Layer 7 of a small transformer language model trained on English Wikipedia (15 layers, counted from 0, width 64).
A neuron's activation on a vector x is GELU(weights . x + bias), where the dot is the dot product.

Input weights of the MLP neurons that the questions are about. A number n stands for (n - 500) times 0.0031.
n0 (bias 0.008): 448 572 412 583 549 424 547 607 473 448 314 351 345 469 349 438 528 509 483 400 549 449 445 516 330 429 505 585 477 547 410 561 437 716 730 474 534 536 379 455 209 376 433 501 533 494 621 471 517 368 384 627 645 373 453 379 513 318 433 559 193 631 683 441
n1 (bias -0.029): 620 707 609 589 469 392 524 669 358 346 365 361 447 361 571 361 607 445 157 349 842 587 352 605 361 695 360 468 472 669 512 659 664 588 366 717 585 650 346 636 359 384 475 279 568 421 498 457 387 726 469 780 690 258 726 698 383 677 682 341 465 475 476 536
n6 (bias -0.006): 550 421 562 360 515 333 635 568 473 494 218 703 703 374 666 406 478 545 537 587 610 339 396 638 314 524 493 507 451 606 441 566 454 441 337 505 453 606 392 493 213 596 574 366 700 624 399 499 501 754 574 447 344 522 422 424 524 400 290 357 548 262 293 633
n17 (bias 0.001): 282 658 480 339 641 386 753 542 500 182 603 586 472 589 436 400 688 457 556 531 457 597 626 365 651 356 488 477 213 481 744 549 579 733 356 468 207 560 672 409 445 334 642 272 460 440 591 604 484 414 478 469 855 795 516 370 753 381 630 487 470 446 549 347
n23 (bias 0.004): 768 350 575 450 421 349 315 704 393 540 688 593 552 353 398 490 414 614 478 680 442 559 507 313 508 503 553 528 623 682 361 495 500 521 531 334 327 507 488 502 669 480 683 276 657 539 416 370 528 553 706 807 577 502 486 664 428 384 521 481 293 574 543 538
n27 (bias -0.008): 604 396 594 520 510 538 515 500 574 331 566 687 153 397 612 547 613 553 556 502 598 488 373 446 490 585 372 595 472 512 391 556 310 763 428 513 399 579 516 654 544 664 646 397 454 511 384 681 541 505 566 477 500 456 453 453 274 541 507 343 635 428 523 411
n33 (bias 0.000): 560 376 533 553 756 285 674 359 253 501 578 696 674 432 421 359 489 384 598 420 394 332 783 660 348 542 434 760 561 315 604 566 477 448 452 777 560 462 449 733 727 128 643 145 425 529 743 383 402 360 521 530 645 435 587 534 579 587 515 849 482 476 538 562
n34 (bias -0.031): 544 596 812 514 468 405 345 418 654 445 461 339 422 723 414 352 416 251 519 302 513 591 447 573 393 626 468 803 215 427 337 641 423 531 318 636 388 681 548 275 304 577 483 491 565 364 836 566 401 437 191 541 640 464 605 484 403 698 552 392 465 417 745 606
n36 (bias -0.009): 673 612 427 620 663 548 597 527 451 559 393 505 671 571 338 461 378 481 508 433 531 524 517 632 447 533 380 469 371 457 452 485 768 687 457 421 653 460 597 438 556 253 625 475 450 498 337 489 556 430 568 678 644 530 437 363 611 414 390 390 304 661 439 604
n43 (bias 0.028): 545 347 652 356 586 361 307 584 438 523 404 487 414 598 607 404 619 577 452 520 676 358 502 533 543 543 496 532 487 494 627 482 453 376 366 537 366 573 391 488 619 396 385 353 385 668 217 432 591 647 392 509 296 416 712 487 417 403 526 601 383 593 552 425
n44 (bias -0.013): 552 505 373 548 431 514 856 583 680 475 432 592 528 271 592 529 203 436 382 534 555 177 361 584 568 593 572 766 675 272 461 163 493 590 332 389 393 411 314 532 774 693 590 289 397 555 458 586 312 420 343 531 602 255 471 584 292 391 575 512 571 628 534 476
n52 (bias -0.009): 395 608 540 473 528 376 674 369 505 473 391 471 553 393 422 453 659 465 426 834 519 447 539 380 318 615 323 690 364 471 549 505 499 509 422 564 600 468 367 420 372 280 244 291 385 693 456 600 563 533 749 625 539 494 642 429 547 579 380 664 443 529 441 724
n53 (bias -0.025): 377 531 592 394 633 406 659 398 453 292 428 488 769 642 682 393 713 636 409 728 527 466 724 368 498 566 538 599 502 574 327 512 409 599 567 499 624 395 239 425 383 585 671 528 375 643 433 383 374 581 663 624 639 241 388 715 374 525 393 519 417 553 400 432
n63 (bias -0.021): 469 693 366 274 625 361 602 605 487 82 385 292 681 485 435 529 503 627 411 516 541 411 466 366 400 665 549 354 588 576 539 478 591 429 567 319 554 637 491 791 635 735 543 698 482 504 416 570 252 393 502 554 365 420 601 359 528 705 526 275 571 426 502 499
n65 (bias -0.013): 516 666 529 548 726 394 214 407 560 563 638 393 446 410 771 503 494 599 400 599 642 494 489 495 308 494 476 521 666 381 342 508 733 497 334 624 250 441 330 472 613 597 442 414 438 809 505 639 351 433 325 599 578 437 486 384 591 447 567 388 573 502 259 820
n69 (bias -0.018): 244 508 374 464 557 633 436 519 503 350 332 488 529 404 549 521 650 463 609 595 308 408 380 527 407 491 382 575 244 599 353 533 492 516 377 672 424 643 400 519 786 542 359 533 706 571 739 350 653 389 347 634 693 354 556 447 586 499 448 739 706 329 431 523
n70 (bias 0.000): 462 295 505 366 534 638 652 429 271 734 480 638 434 524 596 516 594 329 616 547 626 616 636 569 624 344 348 701 520 910 638 692 418 221 306 389 695 643 643 596 388 453 569 447 385 584 504 576 373 550 513 509 471 656 320 476 349 497 563 501 403 502 438 527
n75 (bias -0.024): 397 688 567 577 363 312 629 294 475 342 600 261 534 670 371 620 538 552 431 518 521 546 486 541 591 733 320 527 428 379 413 505 550 691 525 507 466 258 668 596 635 312 350 238 628 451 368 582 505 543 544 423 448 768 521 449 447 340 328 402 411 506 562 431
n85 (bias 0.026): 235 339 485 396 654 424 494 681 605 537 493 415 638 642 365 543 632 428 454 384 580 669 241 505 334 416 680 525 293 521 553 626 649 577 277 446 405 507 297 445 618 523 429 577 452 588 282 560 537 232 257 631 662 436 561 449 570 586 309 511 470 535 560 646
n91 (bias 0.006): 472 665 621 446 598 555 559 421 477 352 554 596 454 507 608 344 539 788 415 492 587 474 498 479 373 512 572 510 433 561 283 683 609 538 431 597 645 455 504 562 391 555 610 467 606 515 450 526 481 478 499 490 492 492 515 670 508 505 448 720 463 337 640 462
n94 (bias 0.030): 566 715 622 654 642 479 520 471 650 502 552 545 409 430 461 458 454 506 272 435 441 485 375 515 270 346 592 691 484 387 370 589 578 470 496 439 502 353 351 627 638 463 564 407 565 725 304 723 624 310 484 493 514 339 417 713 445 482 551 415 631 404 523 443
n96 (bias 0.006): 382 523 600 706 607 593 325 700 471 476 512 587 525 464 436 241 510 417 563 495 512 629 447 456 682 386 381 343 510 587 326 550 564 481 518 478 220 527 350 529 238 573 621 606 516 470 433 509 537 402 390 426 621 437 457 480 466 542 617 425 319 521 339 595
n100 (bias -0.009): 483 552 525 381 412 425 447 474 335 450 367 425 395 579 257 498 689 413 466 309 592 470 385 732 456 752 452 494 636 275 453 657 227 461 678 413 604 701 603 431 671 445 620 365 531 434 659 400 245 646 472 567 618 456 693 561 513 536 440 401 366 737 487 539
n101 (bias 0.015): 451 407 608 412 463 301 319 784 462 492 381 613 533 456 619 414 735 587 519 556 585 535 516 560 484 743 640 579 408 482 420 571 652 326 388 439 540 556 416 453 702 278 458 495 487 320 594 599 580 633 294 701 277 313 328 497 363 281 304 362 207 423 635 639
n102 (bias 0.004): 326 557 478 377 471 483 459 561 453 322 708 334 559 375 398 385 471 335 502 566 328 368 449 365 527 483 786 981 528 489 568 163 444 288 451 408 702 416 320 680 680 374 502 365 288 472 530 439 607 644 504 505 580 368 758 177 580 261 357 650 758 555 577 475
n110 (bias 0.012): 437 517 551 564 696 584 541 589 334 484 533 659 479 332 386 656 340 464 689 452 504 551 404 505 446 376 477 592 538 559 614 492 260 672 571 492 441 400 560 562 503 450 720 146 442 508 757 380 453 538 487 391 502 602 479 454 679 526 707 610 528 583 414 389
n112 (bias 0.002): 487 548 355 359 624 496 459 361 537 689 618 443 471 442 718 493 677 334 762 667 360 699 643 676 676 723 377 692 322 507 483 517 456 425 504 363 605 510 642 414 644 695 691 628 605 308 481 686 181 622 465 479 646 430 660 449 539 580 535 459 397 573 543 472
n116 (bias -0.006): 361 562 643 608 532 543 401 583 553 306 527 546 455 521 420 619 668 611 262 496 545 170 503 630 319 359 474 195 480 393 489 713 316 514 480 479 543 332 497 667 402 627 458 380 470 504 449 432 618 401 334 457 645 448 597 255 485 408 246 434 266 554 479 500
n120 (bias -0.008): 136 793 530 538 460 424 711 355 330 575 558 416 487 787 511 450 501 511 574 219 350 463 473 392 542 296 495 619 629 466 468 637 93 146 432 541 470 537 267 310 531 278 701 317 460 606 518 417 260 574 344 588 592 837 766 358 509 551 530 376 408 498 631 764
n121 (bias -0.001): 492 526 699 336 491 716 343 423 448 373 616 409 567 498 537 505 628 622 670 780 443 611 481 525 603 449 561 527 333 491 366 611 508 549 390 617 519 547 565 719 497 519 628 337 620 587 589 372 416 562 463 559 244 503 510 522 507 573 452 443 426 459 476 284
n122 (bias 0.002): 576 442 660 436 688 572 473 805 544 518 142 621 764 437 608 636 447 489 689 473 630 440 553 529 638 263 253 444 299 615 477 517 522 461 521 489 603 478 354 569 490 488 773 601 486 827 382 580 639 494 323 387 641 504 282 436 574 492 434 300 453 401 487 671
n124 (bias -0.005): 323 573 441 561 403 401 415 328 508 476 502 564 697 514 601 526 528 403 569 443 292 504 434 260 571 513 554 428 398 547 402 432 429 452 561 498 597 628 412 228 607 560 594 669 928 500 696 411 445 596 318 643 553 511 633 630 684 813 608 348 586 370 685 514

Each question shows a token from some text and the vector x that enters the MLP there. A number n stands for (n - 500) times 0.0076.

" and": 549 415 464 457 304 413 536 338 349 655 420 463 602 532 530 464 610 417 418 629 643 612 594 510 446 27 585 540 487 311 432 372 584 619 572 478 473 494 422 606 528 566 526 560 361 334 602 578 573 561 610 574 412 630 730 571 394 432 695 613 704 458 636 688
Which three neurons fire most, strongest first? n102, n33, n52

" located": 566 477 427 485 212 291 506 292 350 641 448 376 419 532 510 551 464 529 435 699 614 603 506 511 448 198 653 350 472 279 445 531 648 668 644 468 445 440 388 754 637 621 606 586 432 361 609 535 686 545 574 534 362 623 599 473 538 366 655 572 707 476 466 652
Which neuron fires most, and how strongly? n65, at about 2.4

" as": 609 490 449 488 245 501 579 347 334 486 370 436 567 531 393 566 564 456 456 589 627 579 550 591 375 110 561 432 472 324 509 370 592 664 621 488 446 439 403 625 489 596 521 519 331 205 584 636 657 589 616 607 345 608 611 586 411 489 684 605 627 400 619 706
Which of these neurons fires most? n52

" a": 571 344 436 533 193 400 541 435 358 541 432 485 548 530 550 535 482 478 390 595 659 476 695 579 437 191 500 371 407 339 442 400 652 668 573 448 390 445 484 701 520 643 580 515 402 255 629 624 670 580 562 517 355 615 643 521 272 440 692 627 705 461 530 684
Which of these neurons fires most? n44

"m.": 481 439 322 519 268 474 531 264 303 745 437 412 534 579 512 607 589 476 439 721 576 704 627 519 315 239 529 371 519 336 486 431 664 596 592 375 542 459 370 679 466 601 535 699 396 375 711 492 726 671 629 576 512 491 627 566 430 436 531 532 641 557 601 605
Which three neurons fire most, strongest first? n52, n53, n102

" 7": 503 445 345 537 354 548 561 432 397 662 438 483 518 589 443 562 715 455 504 497 786 488 585 597 373 188 469 369 426 322 492 452 632 604 654 403 466 409 507 675 548 659 484 750 510 377 675 544 752 716 535 465 354 572 575 676 526 396 650 657 686 521 554 596
Which neuron fires most, and how strongly? n69, at about 0.14

"act": 456 478 395 390 264 450 526 346 446 634 480 436 421 671 574 585 550 548 442 696 578 491 523 550 417 231 567 258 489 405 356 599 698 620 582 529 449 375 477 721 507 614 637 763 308 227 673 527 609 594 555 519 481 639 687 492 370 460 584 535 774 497 621 535
Which three neurons fire most, strongest first? n91, n63, n116

"on": 521 402 393 594 288 555 416 340 452 777 382 478 373 581 458 620 575 439 557 563 661 648 570 538 443 230 443 331 528 318 508 495 537 643 529 384 429 393 454 610 557 523 822 717 354 318 730 608 710 629 605 454 438 588 601 547 496 458 627 614 683 549 676 578
Which of these neurons fires most? n110

"ro": 534 442 279 524 145 405 378 299 474 664 484 481 383 608 499 640 555 409 580 597 640 558 544 518 430 275 627 364 459 358 564 436 620 662 528 379 426 527 423 598 484 582 624 788 287 343 612 598 645 638 612 529 435 662 578 541 394 549 680 526 699 670 533 576
Which three neurons fire most, strongest first? n112, n27, n124

"al": 578 413 435 505 297 478 437 293 400 671 443 442 435 574 591 538 572 364 458 603 666 514 607 511 416 173 564 358 496 360 458 597 670 623 597 419 347 461 401 539 588 643 759 659 364 304 640 509 665 624 611 533 390 523 736 518 379 468 664 590 746 470 626 527
The two highest activations, in order: n27, n124

" 43": 507 377 432 557 279 471 643 375 407 632 528 434 522 603 485 605 578 513 452 566 770 542 558 571 447 236 494 281 416 351 428 498 642 678 586 425 445 390 400 630 579 610 497 810 421 383 697 537 798 753 466 487 354 530 626 554 504 430 669 541 639 612 571 561
The two highest activations, in order: n75, n124

" grand": 512 455 391 590 155 370 503 464 364 623 403 601 475 502 409 475 472 450 413 670 511 536 452 516 399 166 551 331 468 311 546 559 671 671 653 423 392 389 417 700 412 571 612 616 391 346 659 559 575 592 612 598 321 569 630 527 382 403 579 541 724 493 536 742
The two highest activations, in order: n23, n6

" to": 623 497 406 438 305 344 566 320 386 483 347 411 576 551 456 528 540 474 445 643 573 551 569 585 376 113 485 408 445 288 480 544 666 519 604 462 427 544 475 585 568 588 541 653 298 288 655 581 606 630 490 603 422 602 568 673 338 377 677 586 734 435 485 711
The two highest activations, in order: n63, n65

" 11,": 470 431 361 592 227 485 491 319 323 652 414 448 517 560 515 470 644 568 538 539 577 681 538 681 414 232 450 325 429 390 321 464 567 565 630 446 333 508 448 652 539 663 551 706 356 382 701 536 672 643 537 664 415 486 650 641 480 327 612 629 711 566 664 551
Which neuron fires most, and how strongly? n69, at about 2.2

" |": 507 457 401 575 272 362 553 325 360 649 420 435 564 562 513 572 572 514 497 565 697 597 742 561 364 182 665 377 429 318 469 435 575 483 553 474 464 462 391 716 547 625 536 675 496 292 621 543 747 624 601 566 414 670 611 674 426 440 650 637 598 507 655 632
Which of these neurons fires most? n124

"\n": 567 343 450 412 241 499 525 440 313 677 431 410 643 528 566 521 567 461 519 601 602 656 526 560 403 200 616 420 375 258 424 496 692 598 587 525 450 416 356 687 425 691 500 654 499 310 660 620 604 625 602 558 521 733 553 554 375 388 635 637 588 587 671 596
The two highest activations, in order: n121, n85

" b": 643 448 481 362 179 472 542 429 395 735 372 482 508 592 455 436 520 446 372 491 682 484 611 500 441 195 525 388 461 296 546 542 721 625 564 469 379 524 417 588 458 597 609 684 539 372 529 532 674 663 656 526 381 569 716 552 426 370 638 586 733 481 403 711
The two highest activations, in order: n6, n1

" their": 566 359 524 549 275 395 541 329 365 631 387 448 590 487 503 566 535 483 381 589 644 543 578 516 369 168 531 352 381 307 442 487 596 660 630 478 455 475 495 695 566 555 637 616 291 320 651 632 580 645 566 502 398 500 786 508 359 378 660 480 752 501 521 617
Which neuron fires most, and how strongly? n1, at about 1

"0": 521 488 517 503 181 488 556 317 451 699 411 460 428 633 460 572 640 378 431 680 721 567 607 560 340 267 497 378 448 297 518 372 655 504 713 503 453 562 399 665 482 636 592 614 342 323 640 492 721 639 515 458 378 515 619 589 589 417 591 706 654 623 591 541
Which of these neurons fires most? n102

"tain": 575 487 436 482 228 450 723 404 425 584 419 492 394 633 513 565 616 491 434 705 496 483 477 610 528 237 611 444 490 262 603 503 562 592 635 474 497 386 506 649 534 592 654 660 335 212 706 567 665 523 455 600 384 732 629 549 357 562 670 519 731 473 550 673
Which of these neurons fires most? n44

"–1": 534 455 309 509 305 538 540 406 442 782 402 535 555 674 523 574 725 373 541 545 676 629 598 526 424 251 558 354 444 313 499 480 644 565 629 402 403 460 527 755 509 649 537 715 420 377 643 530 748 638 510 489 371 539 623 650 476 255 619 547 618 503 507 708
The two highest activations, in order: n70, n101

" p": 526 431 460 552 255 523 522 336 448 808 309 518 518 621 434 371 537 439 436 588 613 565 595 479 388 290 640 351 420 353 404 520 815 586 483 447 365 440 415 560 464 613 463 846 420 382 615 541 699 700 614 503 395 588 609 643 397 320 538 632 643 482 555 610
Which of these neurons fires most? n101

"ur": 582 478 416 509 237 534 470 328 337 688 428 434 365 643 526 713 577 459 469 696 660 549 519 545 403 199 529 494 500 266 542 532 537 639 667 429 442 543 385 593 506 616 707 644 328 297 546 563 586 645 612 521 414 575 692 548 406 431 719 558 709 527 560 556
Which three neurons fire most, strongest first? n27, n100, n112

" ": 530 380 448 560 291 413 534 285 363 713 401 485 544 536 569 440 593 486 526 520 594 487 567 570 459 213 582 322 366 341 461 447 659 587 616 480 423 358 401 717 460 682 469 644 454 301 573 616 754 678 699 502 400 557 649 644 410 431 568 715 635 533 601 661
Which of these neurons fires most? n91

",": 622 363 340 615 186 378 468 351 307 742 443 465 514 664 497 472 612 429 533 612 664 592 627 539 388 172 554 427 470 319 479 505 541 573 533 445 417 443 416 651 610 637 560 604 381 344 658 603 642 597 554 529 409 542 682 575 521 377 639 580 661 456 663 653
Which of these neurons fires most? n33

".": 580 395 345 468 279 418 490 305 370 723 363 453 628 613 502 553 590 436 423 564 637 630 572 554 353 165 597 313 469 356 515 490 706 535 548 354 477 491 308 650 456 612 505 739 398 340 710 560 715 640 577 619 532 522 633 610 438 499 532 538 576 479 623 649
Which of these neurons fires most? n85

" B": 613 366 461 447 216 492 547 434 397 735 374 422 525 533 408 508 514 529 490 438 617 562 616 509 452 146 578 343 407 375 463 470 739 617 617 481 293 524 410 605 449 620 602 748 445 411 570 563 594 749 571 575 471 573 586 643 483 291 636 640 628 494 561 609
Which neuron fires most, and how strongly? n23, at about 1.2

" W": 520 453 389 474 301 425 611 460 411 720 409 373 505 541 448 499 527 520 453 527 625 588 590 556 352 155 549 325 414 360 531 402 670 604 702 405 438 420 502 665 529 597 559 687 455 428 677 598 756 746 580 463 566 624 559 683 476 374 675 638 660 439 466 653
Which neuron fires most, and how strongly? n122, at about 0.11

"ult": 537 496 371 507 379 526 549 296 416 684 351 478 529 695 516 541 501 341 388 639 581 524 567 575 497 325 540 363 444 446 321 595 632 563 633 402 344 408 468 566 404 719 635 677 276 255 627 495 742 594 582 545 461 746 749 488 476 424 658 543 740 554 667 578
Which of these neurons fires most? n34

"omp": 379 587 474 481 246 489 607 359 400 552 388 447 352 659 460 571 485 331 506 693 518 445 603 531 399 320 616 366 498 277 530 557 791 601 489 553 429 462 454 515 338 714 585 697 270 265 616 544 703 575 616 650 619 551 583 653 392 397 589 564 674 562 637 614
Which neuron fires most, and how strongly? n17, at about 2

"C": 515 419 418 466 230 558 460 340 465 759 398 426 536 661 561 540 691 420 498 586 632 653 597 537 410 230 574 229 497 383 470 458 628 546 530 412 429 462 446 726 423 541 588 756 326 427 516 591 727 675 552 491 412 553 688 622 451 404 669 636 641 532 667 603
Which of these neurons fires most? n43

"A": 536 344 416 541 325 501 521 390 431 599 478 515 587 620 532 642 675 406 496 558 617 553 661 562 421 190 488 238 447 247 512 470 620 611 578 353 454 534 453 729 465 639 560 689 281 445 565 553 712 755 517 475 402 546 615 568 431 441 708 607 656 529 579 582
The two highest activations, in order: n122, n116

" Carolina": 534 383 426 631 240 464 588 399 368 667 425 405 515 539 438 582 577 481 514 589 584 636 555 632 421 210 482 261 503 346 477 561 577 652 616 327 458 449 433 677 569 477 709 720 305 393 668 623 753 661 570 568 362 657 703 484 535 450 677 551 609 533 588 552
The two highest activations, in order: n36, n110

"op": 553 388 505 443 307 475 559 402 368 699 435 511 414 711 528 505 524 440 525 675 689 601 499 547 439 313 704 342 555 284 519 580 748 695 508 392 483 441 474 698 452 652 594 713 276 291 680 489 644 590 578 586 558 602 625 657 445 573 698 541 640 520 644 626
Which of these neurons fires most? n1

"8": 535 421 465 533 233 486 587 292 392 818 416 468 461 629 498 613 637 379 493 630 728 527 629 523 376 249 469 375 468 310 509 405 653 487 612 474 479 517 383 693 516 660 580 629 402 314 635 487 762 666 518 516 305 513 632 537 552 395 586 642 642 589 611 511
Which of these neurons fires most? n43

"e": 627 406 423 453 309 472 509 359 396 672 360 429 479 666 547 607 494 464 485 579 704 464 652 482 384 94 597 385 457 254 546 536 618 586 584 352 534 494 421 559 504 682 597 698 440 396 666 574 654 687 545 491 451 662 592 483 460 558 565 593 697 467 547 690
Which three neurons fire most, strongest first? n122, n124, n70

"olog": 554 459 397 575 305 450 481 313 353 782 453 543 359 667 549 648 551 424 436 677 589 532 529 422 409 223 605 232 441 242 499 580 574 691 621 422 580 433 365 599 458 581 614 621 313 365 555 572 723 572 647 425 452 609 638 490 396 393 550 569 657 549 646 561
Which of these neurons fires most? n116

" 1,": 494 428 328 607 233 527 462 339 347 683 407 426 493 622 538 430 681 605 523 520 642 593 556 626 414 243 512 373 364 334 351 411 551 603 622 432 381 547 433 677 533 630 548 688 443 339 710 521 669 624 545 635 412 511 632 650 467 324 625 659 706 536 633 613
Which of these neurons fires most? n69

" 44": 537 368 429 590 298 503 621 399 408 664 524 433 501 639 491 533 619 488 444 534 806 490 582 564 422 225 535 267 426 342 485 452 645 620 595 392 452 359 437 669 579 690 487 740 467 368 650 525 798 721 469 463 352 547 619 598 528 433 656 584 659 553 585 585
Which of these neurons fires most? n116

" of": 636 454 446 478 205 401 530 325 344 527 418 406 547 618 551 540 519 478 496 618 548 617 614 578 407 135 629 463 432 301 429 553 668 594 470 536 431 432 506 654 561 564 639 635 335 259 612 553 675 662 524 565 380 592 702 608 430 496 635 560 705 399 632 555
Which of these neurons fires most? n121